Layer 7 of a small transformer language model trained on English Wikipedia (18 layers, counted from 0, width 64). Numbers have three digits each and are written without spaces.
A neuron's activation on a vector x is squared ReLU(weights . x), where the dot is the dot product.
The model reads these tokens: " —" " J" "ourn" "ey" " to" " a" " M" "other" "'s" " Ro" "om" " B" "á" "r" "b" "ara" " L" "enn" "ie" " —" " E" "very" "b" "ody" " Kn" "ows" ";" " N" "at" "al" "ia" " de"

The vector x that enters this layer's MLP at each token. A number n stands for (n - 500) times 0.0052.
0 " —": 586467412783331478494649675478439874695459644481419788450473277355507723589527508400435681570453289779615578523373179375336358622580476479687546221284509457510358431564154392496633602657524315
1 " J": 739411463660344528330675557495558797633296534483401780357558390450641613586615556483521541518301493763596560703393233524281384721478424326492463235271548500518341662657252245604602500578583260
2 "ourn": 521449602725257368324517589562467819576617487584466681445501370500781634477644677567382548470466549739614554739412392521496407861454066505535372022215587435417270529552389377436525613440355639
3 "ey": 624315653849403371487408547443406631525588578686465720530402275307522589628518587491248831501392611812678576659524410370341475603570384544734535352390683197424298279512421358391554413484383532
4 " to": 641462363857390462283484536388395784617359563278528493534470271407565633737557639332372640514458448670704619655381277447578475659496373571558679171183584447620299521524251413453614620547456479
5 " a": 621427408955481463397501563492432775496424429522623680420509342336516615735495622470501430540555318842670683575403296361401389550603390325472547370213793308525227548452357491377650481611560335
6 " M": 621291372606452466286537429462487925456260630552557543443513444510613504713665719554329505422416621714610721556367426526329402745523381305547401221060578413602443647580381280600674527600531318
7 "other": 734408550854407512356440361572415871576454413538508595241519368547599671628585653538539476561481569786705730564408518355353422659622291499618445259338567243291222454456280379394617462421547550
8 "'s": 676385426839329550313533524497386874491397487542654624306474462314626510814596568442307591475482351729586588731432505395465493522578318365402533310355654400450201533385311507325693630668582440
9 " Ro": 630406405659510358316540593241360829581595649352562721501528332430646699505621734570484659526373635659676486605456417412265464621481108401504489125376712441418409561559515340519741556519388235
10 "om": 595350564698402474281550538595466897448476556484323629531412377523461448590616735465636706541533583641663517536358376367378295717568550469524525364311638349276178567489452259529802360639412426
11 " B": 682372423605497503335500376476459829503595652558597578398529504416454528711651639544325505508306786747703654674417314448130517596462384447571336398177627257538371634579292319606605488537475317
12 "á": 613391467667524481403646489354400645361180692701511709394617459391626647509794562569557677503462671743591887558344393397284602639465343605523420180232570397487349501510264295430698348607366307
13 "r": 639249545674442509403508527356377725510497704896451593272516430607547575531677759518437603667431724706566709727395458349197578523514385511569493157262465365331272429481353355445508366644443464
14 "b": 564165560641460498401483550428369660471605712804555635435516493402640485585585680661299590505320869670642623854485410418142496539488355528561482210178611276513304439484381344459529403551428546
15 "ara": 707395620857443419481531568359523727414358541643583588390490305483513521766483596466376631413429672617614687686381471256316610538624348554520412222081664449424236470626365339441630411581430469
16 " L": 801345366706486522308432437369478735495444751664480572373598327325534510656624596574335404545424697742545554745333431522175447709427357421556561315086645514550397623636357277647619520514426335
17 "enn": 582416702774505293401437551437499781463480621550331554409419397336499557477641717512446668428535771605563580711554401580315343645463239390800476247199674352371308744507361366589590412441499432
18 "ie": 620405623798603382451562500344479750500539527534560668392552407326550733663482665511436702470486715794556651738376364319277580518531380557621347165226531384553224393616312397287639418438448448
19 " —": 644535388727368483419654630522473893667484644526473801443475393311468735657451509422430643491419373790645528506360354312350334620551544498642543240202604479481261435531159438493649617634403259
20 " E": 720473350767466622244581431462459686570461590621546653374508435397669612672629657433420428572460640681639742514209324335338447717449402444467388213133572451583444659649332304445748461463437286
21 "very": 725437415820413488284438499468299783568535343659455579359394344227557634654446687418444576526647448709683644743466471399307467692673340492659573323425469250356306502520300356401675461559636466
22 "b": 608226519498482463267385451465369718577621524672588729504483605411564565562492682677365612447376889552671576919477370443187534610521362595573489331135574294530308534430317324443547315517537559
23 "ody": 706400542834393539398542558438398705566450469488469838357493387432421622715470654448513691502426594692673577597376581210438440676652411558519465197222635321343208486432397346341702384476530579
24 " Kn": 725312485481499427208446515388391736606641580515534792619455447368660720581623715472264683620334696605522453797363445526157548730372304436634482085264620424454426613488339341579569499461531382
25 "ows": 548367510836279383349459597486446695521516615346611794428380341370414524583512628656405781545440590688659544504422460457367383775553360400658459120258905346448291475562455330354564539617515590
26 ";": 612436415692339469470535617416603849567544832519484688534374369343461581734433441370325722501351522593629494698366275384269369698611546404573606406063710564530264552441280455471645554596450364
27 " N": 688406339663510379294613539480430816577375687461494849517517289427632633579662629596289574479457621614603496563306318448229478613389497238551564345221513559523385742614290309601671458554494279
28 "at": 549360571872527618350535388417463636399215639539560534405467307527724626528634562634423581502565484830586658578255338426362261650643481392860532352291606403424342623356325230568548286627612438
29 "al": 575230573834405416454448415536401743349351653476603566301521208525639551609741600559404667551460644680590607807253551436374451564753562405667501503174688415436247482467356398317436282621502475
30 "ia": 588485601845522382469613557379513642415279512492580707466491174375677496661598523556242774519441720782569546604364525269351559518739505514652501401103471389569251464591368390288635275557401412
31 " de": 582475418756662411282590577330591720469505510414491599434606093482519677561655655451356733698405656735635552751409443364233631516512399425482469345217534297488261720467441440308651550460359449

Each question shows the input weights of one neuron of the MLP. A number n stands for (n - 500) times 0.0024.

n258: 621426577478544570519434508438474463487554565511450498459474522503492498439501432454522463533561530485475467534562434513489471545504515489484557514506505512530545517571444468484545475477548552
Which token does this neuron like most? 16 " L"

n215: 388456453596541508476530460505543417512559419527609411439435456470475469471371520509487538639449569486456654461519480538571533581400618471564629446605516408537482541361518593377382552438405676
On which token does it fire most, and how strongly? 25 "ows", at about 0.12

n51: 592472294453579503507671590559478240622529308481496413550430416452460471417538670299593455501571417301613482406484586475634731699390549534506636564384566578550506603536392397359611614376423540
On which token does it fire most, and how strongly? 4 " to", at about 1.2

n324: 561510491480530533461503558439442591645490675527595565436317564411394480551564599539471524454396418460306557421418514543519362479444432480404469587518437579479521565470546564628469435379482440
On which token does it fire most, and how strongly? 27 " N", at about 1.4

n347: 359597518578280539549580425428537428657727484583337362540506374479608625386351494605589512545475522553438412477575616383587573597294388472385463442427288421650533482645583519535482492600589503
Which token does this neuron like most? 2 "ourn"

n159: 553546389472551616537506591513489590569636416405515531455600464516551483575347534461644426535406519440523435429562629460476463554469444437397504558523457531582404479490500649339420526512459407
On which three tokens does it fire most, strongest first? 5 " a", 19 " —", 8 "'s"

n218: 494392524388471449323606459545512363628467390451540516368467456477577497341512522358644462563424373426557549559447416344479545542588564414561548623493430492592499428566506471557464614615570675
On which token does it fire most, and how strongly? 1 " J", at about 0.39

n208: 534464536520524492536472517529539457537462507521558519592462514471530487458575503448526472442459492528501478520504511466499509480503485511502546532616472459560465451508594509547473525508478443
Which token does this neuron like most? 3 "ey"

n249: 462575434360358608477439515505432447614584429373487371569558461480557393507455409535523568393578469613459589570588532395630462505371729464652661420634579569645426599435514491427404415514505511
Which token does this neuron like most? 4 " to"

n269: 451555450517628609577373515475524485548438685566434559544512537474422376554389524560463465535576452604440457499538337545674546341462501407488466416406519458558540488528522460563473480476462422
On which token does it fire most, and how strongly? 16 " L", at about 0.53

n330: 466652609423558453493421555460533382528459427481412391393534469456544571593481467601541451516486459422534511588490579521516570471543397494578448595449373521670477368506567605488596470529432303
Which token does this neuron like most? 30 "ia"

n70: 491638582456602539509437575579518337531507395469335345414370380656556397557491425728613410636416500538574688406528579399516477507493481524436449583654554497459311492461410582469431536639432396
Which token does this neuron like most? 7 "other"

n357: 478468481516382515452563617514495461527559532570408363566487476468452481460461530483561588547506559601501486503524533508481609420454532533448482604431628435384523446627465344520447527535496553
Which token does this neuron like most? 3 "ey"

n1: 430637313499422622525393544344492500558520540514375423685582516549583652521471397618542454379509485449595520398417540488572568585696417587421358469553344477474632700535451491422426394470472521
Which token does this neuron like most? 20 " E"

n206: 499553508485448267543459390627573484508389411461571559540548557540443571530549552535518550495481517469508460418533518505491555355481653521529552501488608537554429441455483393582479454540392570
Which token does this neuron like most? 29 "al"

n185: 455421468504560558514587476525432679516587459456597474343478484564494433348495445633561444428551400511368468286521441533401522472667423433456637336527474461602576525605564566542541490498530542
On which three tokens does it fire most, strongest first? 9 " Ro", 6 " M", 0 " —"

n262: 436623395685418593496591365468565579554556471576548444544500496540457343387488482490379547398432572514469621584550640510480558483529464378434454480645308788451461560517364582391320406667514507
On which token does it fire most, and how strongly? 8 "'s", at about 0.71

n243: 606389480513445518483429455486537420548425614476641439465573531635401420448402554451515546571356561572466419521460541578501568526520408488436562424565474539604451507419502549550416522474397550
Which token does this neuron like most? 13 "r"

n24: 524428452353550375594420525623478550652617433483485406684450426628505429577628336370535485626442356629616446460324531503410429570458551643486426693586272477669375286472453489571595489543672551
On which token does it fire most, and how strongly? 0 " —", at about 0.53

n349: 537475362569475465673735403574503518476546266532425479442587516445612451439504525437531463489581548510488421488444605430386484442504472472562591489653478578532635559320603444482478370633418587
Which token does this neuron like most? 21 "very"

n188: 478408480464417496637513544498495407423499655624524559386524592449354533510369472475451449504478575520458528621561372478529539512512527456370524345504536536472505554544497497483385618385440558
Which token does this neuron like most? 14 "b"

n248: 422548442449519402510489433571499402572552508477536487516668551503427436543494492455548505394618547486612490429390528492430547516606420587440479476425496535479420441463546414511509557642611452
Which token does this neuron like most? 15 "ara"

n263: 570603441509479467560577491426590455453551481550424673543492457387470366484393471378659546419471514484686446645460480544523600380548451569469366448609425593502480620478521515380498418478713519
Which token does this neuron like most? 23 "ody"

n175: 648575526362520405584549444432503569381521564619578508498349499481415339517325496496450425489557509497534614490687533601453516543406404400380496480518659536538538394588522525604637513434628593
On which token does it fire most, and how strongly? 16 " L", at about 0.41

n160: 601489409536473483412392457602471459535499452444470431526512462568519526471516512570445544406450531462554504488556582484430520474436496574493458361525437633527582521498624531516486529518503507
Which token does this neuron like most? 24 " Kn"

n31: 543543484622383561422399626332429424611552597579445330608446461415573546500307432467716593447486476419590421501489621506635578453236525359690556501397460570422507442552508467616491613399597572
Which token does this neuron like most? 4 " to"

n339: 517470429498463445577602602449637497628559600447468596408551444521515570488498522550537454512532391507484430454476379547426574419387531524536459423538470519561476507493518476498460545494469568
Which token does this neuron like most? 0 " —"

n360: 521507500468476465502469555531512526520511435531451485474529469564528527493469564523559482517450447511480530456530449493533574437508471415556524555495436493495468535453413466502477493559503530
Its two highest activations, in order, are on tokens 7 "other", 0 " —"

n91: 452454460307226462473454501545569505535516422601511477526338451385487519538374544619540378500622449413697424392561522718440596413446413557464477565489643404351648588474508495643605410521423462
Which token does this neuron like most? 22 "b"

n178: 484508443504533559578522592489454448579363537487514544499423543516480538423490496481542509489487425367460537604571461545447525557465473504520374479538532414559430485520499515472594390551544627
Which token does this neuron like most? 12 "á"

n151: 570521513512480468421537513474364399487334465457508552657450444389454413510500672433497536462360438543393542289524365503712451498678404577408717657606616586425456568509621425580415454506495502
Which token does this neuron like most? 4 " to"

n22: 340566503473504533495464637476448514627573420465500569496308422438533362428641542530433500679479455476464415425609421542456680569441477412483397541627583550485460500488510535506642468522534559
On which token does it fire most, and how strongly? 25 "ows", at about 0.49

n189: 468544410469474480574535532443508492562559498622573446516463440437426540476517449557507508433498462461547645592568551471502516502467535560368567408561459489493435504493434499590556528531502531
On which token does it fire most, and how strongly? 21 "very", at about 0.51

n334: 555705549450369461584405511383403379469408384486527565509353567489501605486641667571548495410555602499609522446694431513468510394445561466525570615509480504470579401494602376442572526368436421
Its two highest activations, in order, are on tokens 3 "ey", 9 " Ro"

n95: 657485473367468370630562539424436249440496393543544393459593382486354535494591353537676538444448485391756626444359532308580501661442536573481304434641417390386446523349453587638499564521669668
On which token does it fire most, and how strongly? 23 "ody", at about 0.49

n303: 519592471601542524489491517467493399458465534475515615540444481504541454428549431552580534471476582545509535510492467578413498456447540540501505404609388467551582431441550581486397458537551529
On which token does it fire most, and how strongly? 12 "á", at about 0.23

n281: 425611449442401417431543495491397521529670512493596544499531546531395515502518618452470388460371344374626547436374428532572546533693480561415553735457603554448521363411341563436438400460430540
Which token does this neuron like most? 26 ";"

n213: 540551459428456393574536477581485460446354464638520482412517696451528427491544531575526491501509568519488477500421536456432506496542565601585546386428485519457551444514596539522408563439417505
On which token does it fire most, and how strongly? 12 "á", at about 1.1

n27: 571619583429346459542590476572531541537609482578517529469532587467447583500616437476506413500395473436544426460551521474580574524441555472538523475546582325382453454431514531501481502399563385
Its two highest activations, in order, are on tokens 7 "other", 19 " —"

n44: 364496616605694464523415470433589743493746546609552590461428435504362384625480361449457382507422527348433507499621607527525554537491586521477507506486444429560474376514418502606462478516436502
Which token does this neuron like most? 26 ";"